Layer 3 of a small transformer language model trained on English Wikipedia (8 layers, counted from 0, width 128). Numbers have three digits each and are written without spaces.
A neuron's activation on a vector x is SiLU(gate . x) times (in . x), where the dot is the dot product.
The model reads these tokens: "le" " |" " d" "ra" "ft" " p" "ick" " " "#" "1" "7" " |" "\n" "|" " L" "u" "k" "e" " M" "c" "P" "h" "ar" "l" "in" " |" " H" "aw" "th" "orn" " |" " F"

The vector x that enters this layer's MLP at each token. A number n stands for (n - 500) times 0.0079.
0 "le": 411340404654427602504562612359544481523471691481560754462265666520605589491532508500533608533459581476469387447384506627521612485597403541485445512312595616495535433407485462562527392627538447498497301565512313425600526546504406379518421583431409472408477586461706496478427467525378837454482440537420511330526432685578410645507537614500309025592497469496592563423391555484642531587450
1 " |": 562529499538418641563518516461604543561628505367526595595330538497535521571547534469612583427508596367419502480463572543539547579507344268420411707459476632501427466485373331538438495494482254728473341547430478413634399552550353408651544575433516520505548564403655615461470607494613624337540413628426545408428397722546372517561583646359344259336457496535595442434416567414581527608405
2 " d": 429439511506511499609578523521435534636562390340429488634194614443450591487446481441477682374446567254591436415515490456585586632538452519564573725377594357477474402457394234424657469577584300475451505597469380503625403625360367362612562639294291553535630509364449512484593468413648617462526623546485521477506472622509357454507494623501438481401431605579544644504407612411489546519511
3 "ra": 402523547543473531551496526426356541741519636521498525593279498454524669435323313473587596486471673448506404379394606509531359672561385386383408427538670435492471628515459535566657390597484345466523661681766463513522451669497484443491484713560389562457583602396601326508647510464543394442474771595504599354471491569624354442467465697564386511410463566500578487385363580587497647607519
4 "ft": 539342630542564472610690410307616674500528635448520536605242804357577483564436598469511751404379546485595407592427486498459615436554314607460416592417632582602370493249460305553539560638475401546484469555511435429475464642390315428497292520382521627484532500474628471462594617528465519534350548616557467533290377511592399355309480609484391369465436616549513498547491604519394537641365
5 " p": 635404478526506605493498572468462591582549488460490515434172731583423488513484538406380658457482576361541314453495464597482651821558247470641440500355561502498509470426441342524536325612444339495519429608482348510653454601364296425559432398475441659559599600428460623511574561413610605480617629557446561510486504687444485396388557564440350406356514480534612674436534594521460547688407
6 "ick": 482365506481538477436466549456524715425615505536549621517233569463624504360440490612379525345283522320653366365456435612475491619472437560617321594509625476506478470189386287575476479585498366514531508594593478380710519462317400281562481344347510615388511520399524425399360507371525515368501518551560644422436472494423400506333399579312362361365344457464601640470459522547455571428472
7 " ": 568289506502488592450523604458610595601517505465530521503309712507556459461520526506433683525392594388530229465431435504553468807524485338505341566431630420540435482471394390430571367634456343476459460489441353537694452411310327339709452527491543579507378517381503508508544544419648552432586466620572670385357507563390342491379601661344366443347542432534675578515493524459431617479538
8 "#": 359401574514479558490595366387677499705570587491555748509309604235625406456480445555534586546420610198505317370499476503574529640313549433526376621531646509550470447452600251607545620507445352391445550559482437590508418691424464349587502401504403487479481554463635459356465588426423669566486487666484575519399464541452371491417627537430329434370436488571610624615451539555501576541462
9 "1": 417467519509399573496537526490742426608759487572574675491393573430596496487437613499494570532525455339543271246478593464602574694504368431494455622540582487572375526380595256621484420536416400600430482498512307418539326511312427302531416434453392428515409597350434466291487690394542632437543507696481565381418468568450525518413565503432346542438402506425630671497462656588565561634518
10 "7": 455408471454330670409671538400690492610656507506535626513354683390497499533439690636580588516427529326511255381440565521568625619506461520456455633495643480603445443442515336547455339539457401497326444384484321327475413469388473255602454525442371482521429649393474477337476542577666594378341499637373548417411449600443503415360571571480285488437444608353627595393516628572559480586442
11 " |": 473396485459352617481553547409628552520711445400547558586312593412577518636583471554621571429479604375438373373454491590514602587461380228428428575446606535564436427443453339451456535460468249634389398473507472420605443590457405355596488610443498588501473560364546676378475534552668509360534450623413560447367416701518347459467604599394325332373463599452613456448419602476538548653447
12 "\n": 484402652529469479472532498503541562598610565316462664449341469433430632512558598466572404417506601253585426470625563475578576630528452464522401601550615400582397537496402307470543591515524239660508455667379351483533526598399333302665485700482474583503558611551567567323486604550595548471439522571466465396563358638436340401443586748437329370471486623495550554513411533519537479603479
13 "|": 491493501573361548468451504506576493623635429374479522408376563508588422528550328431532594480503507317542404405545502619496607577562375400413479576604509492449509449437513280539511521510474283636618467587498406498586409660449372403692503572410419487486609660489587542372502544411620601411486493666365549401529425739526288439459658629393256276307512551465564369540448601434594379629409
14 " L": 394419417525466531472472498498499452653533548490456502487431638493460533478463332463462599455519443114478481483447477483605632654586297518486461614454515424458450384532509300547501490651562289436569495573514443572492533648295448416724578477414371462388619623381536516489510472356585521510497490594496552529556615708553227465378597605427284489400503519462604528594425646520610425564545
15 "u": 434527583534392608558516653575557536767543626557528503515393592396546601592399185390543406412449583347462452380268516484574468512439553497552397417549752298369570335431563361530520399700506362397589440497592587370433506644398506465493512690566457573441475575515529420560389489514733643554352547553413531308467635548277340451343476465494385372421440474367575439453271570587541457431600
16 "k": 446357679427425485521509643373584448501479560589473416326457774436520529530324229483478533259419487391480599369313414563555554340464275580638245410560457495364525448436490425582445516661515417499309503562593521373447414695464367410528398524507440502389376536421645514471474593405524650447390444380533562370400434538549385376365507413484303334477386422505513505467432741487510588630450
17 "e": 568346492634331625443548556386575431472505573462607547518498773524566560553686581487458613395274542414528578410338437512497543372410259630451412322454465465482391458293482373481353474677655412419522401527439403384551496621497299418589554439541444557482348590595672402482494473263554584476461463621472738442347276490456362433520542539430358341520444634320623534348415657509520494447589
18 " M": 608350405514440592560628615509478458588418472514520538454424786559504425553490507382525648447435539275480530503327532566595553657473360513547471554447479504498470444500466437624578465607550332478462529536387414500510416644261337384690502505568342523542617626388615516531318512415582602561498440744550579407569572691514470441390531677399225284368528459522652591608463644525572557510446
19 "c": 483332522463474512487631402529455474641627534417691494556319700480478595382358349364492447356330567280516468683437582473333523607480577505459303481445685422460453376347502438684621488572547347524431550339543529287537440686537363520571466344598535525458468541629311619536295475291499566524504451679483553448508521596345498347406479539449290453392416509469613588424462609511503547382513
20 "P": 561408626536536593597505467449512538571556475457589533433343827354514531507369482451491541472208555371587419506407452580537495631465274519479363561557506544508482500454473360651416331570392391342427538537336482461480416594340423489714432297658436520551444655441396501488501523297551738525527467681587469408460572569456425377385637607440268276428425520494589658513374700507527598614506
21 "h": 511418456652605690642652527496509448586549506447565575400332560377648737381448484513364467411441491349576523447454480573496567614551256541483249380446623476460548415457604372528607317600502386381359512626525420436595516434357425334624542353536427477547547634340469645572337307484577605563498463632561586369511546554507388370427503395425300471329561380472710678466434607556427516447310
22 "ar": 503438601700434534502600476464443486467508541419495446479437746327457554507456444690608377503478563469637535415360579456560407406519389532532360488415489601447590442415521423471601289561539361499463558522571561280616445466432570503562399434597331433535337536718418515550436389361746640433399469621519617341311486461441439494192428647461280332528523434274541634449480670536527680481357
23 "l": 537208530686416582463543595513502379534467563518761607554476638560365538398427389488588464469541570487546615554371500467583457477569333602633272521210523622401438417458493406518435461623521395446391448486560489391528545564404494428584451556464359495492207508602458581526242358363505666432479542609607608500527468484468316473424468624476264443373553352322490427429368600574404627586352
24 "in": 484317548516343644654402585401577437577431516526626611477314740570481556572561624493489517370338528616387596469336421486609532512479297458486342588256498522414368444466513339550574509765552398345562407411416510466512447602490493373639424514514307512483358542487668490312215535467564697477527536597513607418415423372500314528521528532519319318569474415427480508396383648504526490574382
25 " |": 545395524470358610445473582496589417566654443421637618590401624442544547616518419438535685414401611510364552512392517574550527561536423246403388575457464560494415452504452379508485513574508236673530413566398445460593462543478371434683498515491439553479552626406669561414410496483627602445587402640458689411539271675578410373436574601422268272334454511499530519476400633413496454544429
26 " H": 464358444402535525502603563549427478589492495372473546484340677465524458466455474441416571291516560172487507451435504526595546622547455493433447542491471455453425539537515398574635470580621241477539417573498334489502453628333396435620536530410438480455657573497576594471557420439544530524499485585497528326584632752598282401446612606449365450389501503428505519615346709569552472601370
27 "aw": 457487545415438487622505488603464537577510657491441541560237537424460546365548402533459408424480362384372553484364657639486507494408408562674384494532454515565402480290543315522347504526615377400487437477344501464608473701376518337476439433655331453393530757672597507636567358496634464400374369474481578326503617613372402500455520635467529308483523631277598611535417660570542525593321
28 "th": 555468399622492542720486523515659488630514514397540467453366686466435667455509527344473583340367511376491596558547603583598545348317624562435378355455404527464399436387388369463471424505521370431333534564446445392549412472355474400542395568341443463590408545445642606542285489416614616415482521550443409218540506558514470379478582649249467455361438434252555685471313470586447495581307
29 "orn": 599488425527446612680413494505629493551534463502550591435339580490448523393504578444523518556322617402582500465497571535603405454355470487490539531342560668436263391225375470536407491645696438411553513630553398337688416513486473410639406470556340434411424533479561578390432477394574645468410512606474564286497461484562424622500492732340334214489649364369604634438396636579464609591354
30 " |": 581462500517453579584458534502630482602623462385589547649366535461463589584523504513577592426388630465372559485398491603589487565521432190441467630408446577513352506490396366538443496542518220674453338605423435473539443516445340444629452464458489501484468613399681584486451516473654620396561411628441710382497304623589391429492561605367299319370482470420475576445395510476490520632403
31 " F": 455517430404505499454459504507449573608595478323386551586350600548483551455456539562540585274443530140456482416476488538641541729497399539474454547433478566461467554424469371597631451489595258436464495637400308531550561598390385431663520506439297511477621543466590489535590473429553490482500475683477568382550549632539438470506687621492383416323561536464578589522448632582538447653417

Each question shows the input weights of one neuron of the MLP. A number n stands for (n - 500) times 0.0019.

n221 gate: 617479603548739528573338361521451541380479565500566364539781713613509649473423603703411503713712436453448392557449374459434527467432423546563530644616283559521345407503409569475413447552452494533452497500597517431539642458553475530334361532435557628461557577622438382585512512524494563545476494555626631556550460543404395376488594305467353389660567488622392326567598222597488463635442
n221 in: 376470456527565317506580470423533526578581588515353426488503523458555434488308535590666792442585351457566578633307476340459573406535559467527432548547726468389518325479466453461374575473544637749459608622404531406544393256543552563426560488462527560332600730497539452422596491646574588533665454589479596378485609467469595473422491432548356471467392378635515488529449354543427238550637
On which token does it fire most, and how strongly? 4 "ft", at about 1.8

n105 gate: 599323423487419565689594579414342606390521551503565489418445410585400561563580449516353650601560447536426462550495625548518448396443518360594636487534463503562357563378593631540555451248731641368547423645325576424529513617520560450634526528567427364476573562391637495500469444554480365503576641573521513459539430455437652537472614484455563487471603618383527479434532442402397524508500
n105 in: 527630487388364435550475442473640532532379421645533574630448456494449447552449535492632382527375365446317487563666400484372633725581608713648546369573470538522417466549372342514421489640360447473361344473535484590546541457426304467492574556584511650667533556486391415662484460538585587691489623489623508597570422461513492511540370451395398402566503559571449429572525442597352430530418
On which token does it fire most, and how strongly? 27 "aw", at about 1.1

n231 gate: 366358398520554530442675434618471421382466691544466535459646313398567418454531520398540445463554263395477682428622632447637659583644343390466543459509737497316494391454572554518471514359618475437517508569511442663477428471581643471500353570514268401520591524436647546506629464579486346434657455450517494455457708526531483391492468511552539575563515435560456426587371653475520462248464
n231 in: 503441400441549405513522423398535515656491658437573481441574544481518603599427658562576621555307491526447455681518550613638576638491460491589512371512587621686568446723365423503368449392435480384436691559588470457346519417500711447366438425494534522300325724578579481413618417448407365515451645551700476367610506575417494590633544623353530222553690675718525380672560571491418535466399
Which token does this neuron like most? 27 "aw"

n50 gate: 357532676404443586425586500589595289438497303582459381523469448318619425600380582529689667513455339373458684341521601404433376716528573526538420578636629484623535516344420510549347538641558655541481257490528380529548439379624430532475497531481478347669417431555595568596497330712395500542455572664474557695497618431611444513484536567536586658683329425643335423559555481434321389592237
n50 in: 570490544490417741376455359650644566597657713591544545616448430448406276490494538477830448402443637503506469369736333410456399405582544471535458367449481380418619599478450538605560340467289396668475409474450315602621735672469626403488490422465439415628385353309418452519657590468379554516462331472510462582516484461472543304509510548364500472616633327331619449537660419425576559423627
On which token does it fire most, and how strongly? 10 "7", at about 1.3

n256 gate: 477426561503596524482482506523416564669500461485494450367475346428474494361460592556540441512737343399351268439603404364401451378705477405544427539648420569378358486567534515743331347416665538541477396630301477579412589611480448675520577506367327395388497301586431503554526557581656354594515555455544468662526542548463517521517619614533629568571515566538742620500620541526422530576574
n256 in: 594561423322490400513570463474436500505479591487521547545552557402459500379590372431420482490542477284614617666587623222495567461621391550539565447575631420667516624526408370513627374529440407614653485529564374664359532448614600476500521386490586468482573457397605511457459364474621464552555571444393513464575519561588520497674526599474610589463442579453376487604601474467482601591631
On which three tokens does it fire most, strongest first? 14 " L", 31 " F", 12 "\n"

n197 gate: 395585540432535511415427410362470369635420542665401503445640508588471632524574535552545448423422618511379476449567536259573479588457521708495492525562652449567495303586506635613379511511468506476371378600540477290535470487429579576453475468425362566419567303462478505629500416332529342495495484539484297407567472649547705470574582503516518413386571574441464449624481486702460387460463
n197 in: 523509478574438480638460548500471648494519488480562563383457532445533446534511586491316560461475519373638588610586520453489486699483458503542460557458500695190625495553441568428545428471370558514579522733472590615664392531541565349697551497637319440486354627397584520558472637640558497557365544377441380531478376471642363514561449342657489623628374572478555613475451696677492465407429
On which three tokens does it fire most, strongest first? 31 " F", 28 "th", 14 " L"

n18 gate: 457537486400676388401497420426620449414346354593474466486568541663475422675396638569618517435511550539471522665454267666562650282419395538363394532559583643387488633503449486710463480626457565432645424425548539543568382491508423402674491734404628517449619518379553454611332506435384494431395433425526587475384392532552442560576520640581522603486529472611385480536491598396410354426627
n18 in: 433538405529357261583412553550554318546532416446433420402430340443394494476506572559457379434381656390393403518431551489430390456471372382433491476552379367503518366436442468255709621518588557573456535356555463360485394582602533320429577312575509566477602614414437432523468582607619311418433471613515540480662437369475605544428293395639475295488559557573430582640386633517563709526387
On which token does it fire most, and how strongly? 16 "k", at about 2.5

n247 gate: 609387357564528379526528424383600406429335457340461514373369559380546531562351373361492452580453514430526511609587397581583558528318381404444534409447404357467334666569523522434447588511424603450542528410368503628550303328533483602505477650450508571520517563542529410522703503611411539556614579646472522536442437634357372680505486282506645370534540462547523380396529480486453463310627
n247 in: 492659525650461424566534568511578503580542454417388350665581476491530494375542550372542605453553374485486516359414563544626506500428335417531421543486551436637537495438427647540396359656373790500494547466525549702669622638607383335648497536464508733582492543540509511308486497402402517596584445470629333400500396641612495497472463596354595464540683517497582497472370295638575540539546
On which two tokens does it fire most, strongest first? 7 " ", 17 "e"

n25 gate: 367525376442475530482543402619500596405645685367525576471738548548658551514443436515401587707622377606515482522681544469525625561528529460392356592589493553301649367608245522530547500426471707557313347500582782453489511328581523354531518591553659412453504419496708413475500619429311765424406465695424429408650692975479584735447598590328649518522409327593656190549471551305550452558406
n25 in: 370462486663505616600505322463281509377514715334495603458571571495486500556491665429367655620662477451671373509549652265449445805422421594430402623588406615362571477843243384505769537371416843657472500477363612375640303440840563298577589886440710320505574524576759491473783671477175722397258591586430302509555853857491514804550622742217643283640495413588524212555590570129413486718292
On which two tokens does it fire most, strongest first? 1 " |", 0 "le"

n27 gate: 434449429569697406532541348654596357485379668397781709608494506612457420449540385532534433540619561493545457619530542470534463475624531494560594506684500512438541524394389553458550587619648575597494475418379527372475430569356428325482443463568447545472415381564400497818497555450418678283287515546356481778494484519512521686333414459478669619314570497650455418411783614534410664566470
n27 in: 537448480394486497523574506451573568615461468447326436486547733424665322434548678578455520537434489548354629626622377728323662520424403340526649415546486658373622514523354517559466500506457429486509562575604486366503442546545527633508460494673586701526451385430420641430604644412633657615371500542609273444639576512511400546390532609576486469448674506429476511494521494416314506417511
Which token does this neuron like most? 4 "ft"

n225 gate: 497540383497337377565524473587641531459391465584421457449297515546448320481685544537510583516416479356390374637480397459589539442484384492407487481621372521458326631379506460427516432562550523621537544332529564405384505332557525671395463415539397573529563440508546524451542352620521405590429513482468403508573543576551590633443508598452726323452588529597667474570478505536484489331364
n225 in: 602352459542572549596425570400480456606497500446508536478659452483421483483519393548377464421425470692590632530555407586404464395404585486653580458483338489415326387494486289367635440355617563583500448798623492467467631602481636517669561321618558503608467642624571500621451454571597649453613533495594574312516364593538435419495410530449492546433610527522517472519528696522656593522575
On which two tokens does it fire most, strongest first? 29 "orn", 27 "aw"

n243 gate: 405531506587692410497603506363345494262682506569422306531339484643434577629566588486448367412355495277614533464391491500514406567464583627251601477475379486481438503475410517692439434509343421439405494570506489497441582425451695455424489448494335554399586428662589601633448430589443450422466599424589425596395514497505369567525497450449546530556455500539546464634709370544563377550622
n243 in: 625497601277514521587489380594483441255450655517418506431522421349533517511430579638475520483455356419497553460443692461571593545559489494503677735376417593461503497432571506587509332459583571557506742494396407469489428466409435440624687467401511596474403415382500434469525583531395593477580642426537444660311447293426326411466486497260546478509514458540320480467448569472570392457723
Which token does this neuron like most? 6 "ick"

n216 gate: 348505411527492611552465454677396521573516574394465352519523590347495467710611503430582505479385583621524583564457372531625603503592463611548521399590382600482684451394453516544585529327551517532423344492579595591513694433484586562490411492471655530455676459438574368414600552561518535463423393570359558326458495511425396583645538540443523635433392476457406257406434414403603626463544
n216 in: 379375588448376470509416503419391662565699571447566547410453569532675676442338548553392512506431497627333745422445447458509586420594597383543595571503369563563439497715560552654511506565376541563503540413446486520315497460312629596503416494297436553540463367538639503455480536403506598434728523609405646494520473456344553474355398405465591371526436395552753445604656448619426450546486
Which token does this neuron like most? 30 " |"

n233 gate: 497497313524368478525509354533411476618447546386395585445506301608421362609453283399450628607566547260491382380474549605434539440542473582515518512620542655309558526602500464494566438500503767659398542485639532383464406464570353454398473765500530469434650463537289564647728535655550476572536199494632497387589423432485295455559546497405474559515448361488484389462549424456687515434529
n233 in: 392432425748416407432628479456515572474649359503598570574458469292477615412621397450537441647451407448429420532500342638471370494400549509518453399419339638434568497483409541494561397377336752514451359453603570213497509448540400488718488639477529423500651569603620606299497539532514451485642514475491566649506587571424421503380609640574520523494267552683449485526557435552534658640486
On which token does it fire most, and how strongly? 13 "|", at about 2.8

n312 gate: 430414712585685334361539472457525647708467594491503298497645372574628546570674614595617531392464444446497530564537761609769527633611443482482366735401457617593512479621563515360636506578482628639573305442530468615427613527479478589341626467494539611500588475586500537595577597434535400479333426441397608631614537500368376512721432497451541597503482554524516285539494607464494590591574
n312 in: 451487408568620478222559419382690699388460592535482597487378583563400384516503463397628559632633539532598573506409639626417325352509300513422268664549291555399403666525361395316660549379509577362506570553631521481469653466512345666512597382497497566444710471641500525542530560334557432720543445392512331433528459560497455422463635299500491431416434390392554432476332428427466674540524
On which token does it fire most, and how strongly? 10 "7", at about 0.61

n167 gate: 727638343452412406625523623500459368586598620436718440569456443416425471466379466526464256663395450405480467472589404323477455475578412451415480439641454388478454434591438457381520427611454546576508447471416401591449408489575388483478388464573628277560594459333365592467550445382450449637330503539591748472570500564470500394777376520497516566489500548492491506539515489458408761540417
n167 in: 657650546564549352485450576430479362466595578545445479403573715455375476690445546506489424509375622531607440416450494506526610578520459591348453405613433546422559571445436299530546546581328245459538603509517444340433391323347642547449385460442389461223454210721410353545463562517421433582581469303488414434471566521508446453471518413530360446564441560572494468372554570262463423448480
On which two tokens does it fire most, strongest first? 20 "P", 19 "c"

n110 gate: 468485506593480542441416471500426580540489548627621322479722367426446603357500549500340231506442652576400376532580624517514284517383523444683581589540681451460591492604470593660641474545529654612474466523460517353567436445523464354430418441231454500451474616503515453562543528569430549578497619528387457494477524482632469410412400488359547714395385491800449517438379447503711553543565
n110 in: 478511575486489363437494506421511483459539364669723398591462618351305628613497489494389460497388672506409481601625612511701542444724681585441469317458545428600548475478705559532385553529548543492441600534619489590730392447582576398552528574503506320396545532528607327615450511614590472593430516500696331580403526486606451382572440573457419555540423511514683508426506452453467337508456
On which token does it fire most, and how strongly? 3 "ra", at about 2.4

n228 gate: 459595543551462451542516684374629463238419448516691481341388373648608695563525407443466332506638448490414399641342542482487500700565350637601355596584541494469471399491290516429453612629497646513277528364540224365380471622672526675534284392460519612399541623522474471494546463637463472456491586494566341432375435577622518538608430456621567500658608593409659506515445332314457320437445
n228 in: 344430346410506388479602491599604464304745528577485464363500422537658415497642394670355551479482491601613684557648374602440560378598518497449365280470491500571552380375613500528643352420575458488392361551515341569521479560450428418503609389485476424539413383512639715579432639589660554386407682552284479411645500414448512503565479494661480523409533703491590581582307458497337564422488
On which two tokens does it fire most, strongest first? 0 "le", 16 "k"

n267 gate: 256596617446301515457676680378540597424491433540553416416614337464622527515471594298447428418553639391558407598395570564358343382374470310658557333550563435535488734639509366476494465580530458435464494569667443524595392417396602509468737439482387597363604601696414377613485673603468506640444617526449356497521604509517419452605416524588526613491648494491494554675558488383465509461529
n267 in: 514589489563460479607432531648404578472506646711283471500552628431458396566615525566520606433531365354592436336443439418525486508469548603452557569528571397520486282477314412570548720573517537416492461335492478554497712455619562537368368613363557361662463465589410700610583475500618602537715500549435590542542520465552630566464540517437405547355618600291544438503503437397620425443330
On which token does it fire most, and how strongly? 15 "u", at about 1.8

n102 gate: 396424477514560414568552567653506395376565518509663538459481500474514538410480389421267541588454668446632517477489659645555403563526385465569529447471506432634392363563536517470276457604613590431624651483335581534373384540539494593385355573583483556474437604599482424539633528569394517607664593380408808486540355730670438639330628431529506472523585384506411543410600328438420500463559
n102 in: 753548544592472719429469379564506401347596500511517435424647495588541449318390505726459748470483421485435557539524443424508555447530461503355575375464343461517565736547445310360494626563534412519428558497511368433648497444489500452511638462577489193584405549582511351486495532544611464444497555546492575588492431491557579371434452508356527459584588275586451472574446480640453440597395
On which token does it fire most, and how strongly? 17 "e", at about 2.1

n21 gate: 307552497658446453389564622670364557497601379519500433491387529451405522628560461371506561326458388522500671316647522441361608494637578549524427559593524530440573606530279570450596557562582536479467515390554582316424454554588535396474518352482476491567243711469540482512622749452421599424551687301684539545521643296435400436509528591475427515485515482578419382749559540414300670382441
n21 in: 506474573554571665549657385486520494661433456759296546586347495503333442368483309543581509494358605608561419506632541365384568511393452555534511529398434494418598417415417583459378410556451472661409343434480558653489704568483494535605463569523460456474577523555324526611659467542436605503563308401526421424641634480759542420620480449387462362520457369421635418492535368503551512634522
On which token does it fire most, and how strongly? 16 "k", at about 1.7

n177 gate: 719573580569647604491442648540562779582551559468397605579497517562463635462685381617517648557371455557573537661415571410477260457463423523477540623566393463363657349486677506346612381444529441454460509602534622503457488606447743497556628410443552723431543464491500567632494547391570546526393520494506432307477438565514668381608421621520641567355526511431351463483518424477614459391469
n177 in: 453372494521538448476547651518488265477277449587468462643559328665566461394471373414596459532377534377464520471617566355629663570491553521359491527532476419445491463444273579524643494560633500518418413473538472503679524480431393426315500552538459437500529687238382393463661437372469442338526598289579558480648413458674531462460441582533562383532551512558482591526272287373529710573472
On which three tokens does it fire most, strongest first? 3 "ra", 2 " d", 28 "th"

n144 gate: 591413410460403441480463526563409508411610532570531566529497432380469497618511514552649613404685405356576461272590401589523704455370543584540431430403514432647645570417479477471480680556575463662660418523618525580477532472723417564320517670347603552586554512541282532480494547627483551606546483475477528458506515672492397626348653449483775631572448438460674437564509607478441477323542
n144 in: 441405683490468466473415549399617571459705416463354421645550500394414424565583458474433487664581405510576293672398560383393503636641358480617516424490477478471516649461564539480506266584582461403659445546452481604588234429389453484588566478397428689236419430507386612462446544552516643343406522522393442365258200390443456441577355523622638509582540634737450360462550395391510670802664
On which token does it fire most, and how strongly? 11 " |", at about 2.3

n124 gate: 432557414602449614376370528616465612569274634488401625586476397445525457312349394560567514584562506429575575607476462486354295449447424595602531376419454472433408621618515540619342285628395448562429425526472563506492583579519276503453446716494486509565424581543529483665481601483277492435545497574568444419676372700462550733595431520500584514423506639432485497345572560503450410534475
n124 in: 542454631625630374587542526545616489608492628219584463626533538480586445480436609460444514573658445506549431576266494659461522570478621672344355295452574573508523329435397591338542511581517528573432469520422587460429534435395485320437426635450625460477636555216558280475461415567514579486531458516619536508559639433385558469464480486578579346523483561534398347342494503611500407367527
Which token does this neuron like most? 0 "le"

n139 gate: 626609521460505527441447632663522588590500519631513746362402311454495465484692427367472373456542495472449495421488640551487518487399513569350555497385513402495391487335495532613565446554424560484306497489526510550595484534487598667617611664412534353489644513495462640503583528547487521429429474370390360634396500368497403577541442450529412595500375559578503581613505357567316516539564
n139 in: 295707601626491435436403425745482455520500559407438497416514350558469657577649525405323463531446472395474350477408474356418373559652242367720663483542529497418638458401646443477540508523660515531531379451441464503349543557422455460403523436455648570514582500526653434500382511469425684494551405561412596548475345439390544483455422520292415497635595500611468566494369442444374401392530
On which token does it fire most, and how strongly? 15 "u", at about 1.1

n37 gate: 623520638428534645485529483683304342511565664535449632439568527582578509420337537581525572441480378773384517548535401589528361364480585442523563509554425565415361592355295486553662621658451463761386641454340456480580497534617482587503575475641500532403520488442385592575598503610639580546648606508557542455565278485362625520610497491390434508543567284455512503444465451405497398503522
n37 in: 500356488451509763410418430503404554459542419577485463549436410577411485372348425512470683464557356773546515554716491576488488458536584399436451540653439506395387426596500354444578774581527526536388688381601515382615564627488579463582638334794409364658473522365572549432506477578735470442512500544739593488476398494321379427595531536598515597427583434651450467565599598485611621424459
Which token does this neuron like most? 25 " |"

n130 gate: 430548552475408298645464286525569564393439466417494562565602454323481497562718483140461649519634747623642475542489497354586544397406619438528576520519387453511548655533465584537533550451629376417447508641461357372483534472481465452538548407580497486567578451472635514497464570478443300506598615495489497530511543703384388500357503469457640421598457549489540419410497525324370386525522
n130 in: 640429707485658544360749408494475278503407519475424558571532462450402525506470506509428451431394426427590562354552705423446491636704690651375412478497647362485537515691551494628237563513512536551503473558518447515378546524435601494476497461365412565323494569583450613559443456349571639424497673426710419437398407413653408262443555561352407660534481446382459540580432368506566593260594
Which token does this neuron like most? 12 "\n"

n254 gate: 491439429422597544716394520578427421506540692638529538381495371456506561514706602451545491489554439455596590534715526503583577472562588454652649596457494525514555402634551635588614520332474565603400602439449616611506497497458613407442402637477589599348480582517453645531624269244439554460497492500394605542415550333392441532413387761384401517376625565471414460321650468455605564491506
n254 in: 529500419594406536269344479485584471532561376413226462687629635398514399527491448482254636567362580491622589392358536594570512401457506625500515557348559457367547560459583541422699621397465348445374552400592664430488651673569494444397669471639415527456400440405675423557451443642603558676585509503482398633529590440543569529488580588515542480524515393401424424474419556500758368506418
On which token does it fire most, and how strongly? 9 "1", at about 0.49

n202 gate: 618534568349542600750361476727624634243506481352371433439590578543512479530568464503283524607545403513826409560600549415437470458652560509524485423422318423342469330386588512463536506606361464485581402418625369611657482542638409561585561335560443442343602565494441317600613576464591512524524423471560383467464407466526497427479573545399549500734524441512494506400540293637592565630602
n202 in: 688560695604456578599368595358519348571692655449425402554521524506451526332677556459426598394613307563391663541437468631409825531450594522418453337572541556460487534694605535603550577639440473559393584623546400475572557641616762465585408448544434497405575416714655525711549588431473441396437592445575687506600642391402647465447494613554530430282605324591480579398529525621584458487610
Which token does this neuron like most? 5 " p"

n204 gate: 627602468441571543437565440616542474413780512612788473563506477464538563452488433605503410594462417484458465695545554557588521474381397545716476530479539462529485578565463476433556646612331462468426561509541523394373470344592648446494446642556470337533305260689314601486491580415414606301550497468485503547576552545322575455375527568410503509607665547356451255731367575561340467488463
n204 in: 448356574453483641482421471488554460406540500527457567691539517399523592506658712459428626451555511387411392590613417551656405474363318571407532473413459658445529585526439512342428314500459541540584752576386332465538289428390491432314456500480465423509590488600330523554471356549370480456558326475340500411483393491511624374448503387627497407626488577268494384571681591329403372520599
Which token does this neuron like most? 22 "ar"

n97 gate: 661375406410534539615385483480491477452639438353491610459459348697573394384486457407509459796555438669529477359467627489489506692494279503512275441617271523611392520543440587568431616568610541529546366546457531782563398463391518608606468382531520474399583556310479494317579550337564589627359537419440463548432600400472598549591483454477614478480456560646554486480397541449489577512528
n97 in: 370509588509612390556439445451559594427560426403477573445533406518528509561460403412466491520488584388424525448404589461615377371429577567514497482357436523434588556603503543671500295464514363405463600375313753431465430443497542471444491579377601585494322571444458727494361433417461549509393421411437683210680467465542346622483442286313605334616459528509396454463482494412378465713408
Which token does this neuron like most? 29 "orn"

n291 gate: 452346526413473420555622590390405635584450592588518293584463337476654321572617482485479482409530491444506526530656473454470411541700364563515375637527293274482569584447447640680355441524413532485598406344441425598479497553442364455581485340568530388569595448412534446372512771403370390539342538445342553635373473421538280518386605545554594514530582523482518574494348620392673582494665
n291 in: 608461364518561600314447447450395474503393464476526411470537511509454637385506329464422405384424497503661477526547596457406585491347547414279571434316441323546589477529518476308401500415597262570368541550477435444309491556517304559266500486602547500426714391631515580428413580547452480453626371366383639436561545440400597426598316503521429329287497636363536342509461467589323398485477
Which token does this neuron like most? 17 "e"

n6 gate: 660532576471356506304516352447478471474379560456535527586523503514474362371384487484468581505487557637389573479553563518468407580463513546455463516566414487466400643702589577675234419747588399590548426457316461604407408471531589584601629576643535584628484549497500495552479518352513535398444591345436463416592453636477627500560481588584315495419432345548359527516617492508382454543492
n6 in: 323598576514503517523508578647528484427451511271558500531548656531522576494407666492505411407483328459444230459426599409506541519456547497428530494393361462481603371566382436421563383449583629451450724539593452519411575734473488534538467357445580477334420494514503369495649532626511327453456443449591415587495401497449414528446483525520473419525528652467474403284404782552424534608645
On which token does it fire most, and how strongly? 20 "P", at about 1.4

n154 gate: 454587500557492631624335419500564463434513403461524302287510490481566473592500452451614606556411516599492484581472483482377449484524586568519581379687313404471519353551556489417530495536481328460457359386622482653381470449427444563539571571465500596489460613653533611424598542615482481257346468479287209535401464461529552625564598516393518524410560383503539365537434552487683572567560
n154 in: 468508524438354427569484604641561313537700511691417429569453630533691478683532572467452437457387424420442553632564608663478581532671414470443411494470516513476601442559418465547468265405437717465395492342369432495668615562503565560571478664481478492435646478577572604497529731562450414495589481581560465479556478494503455535596412370451430318413503585592464432405506546492580483381403
On which token does it fire most, and how strongly? 13 "|", at about 4.6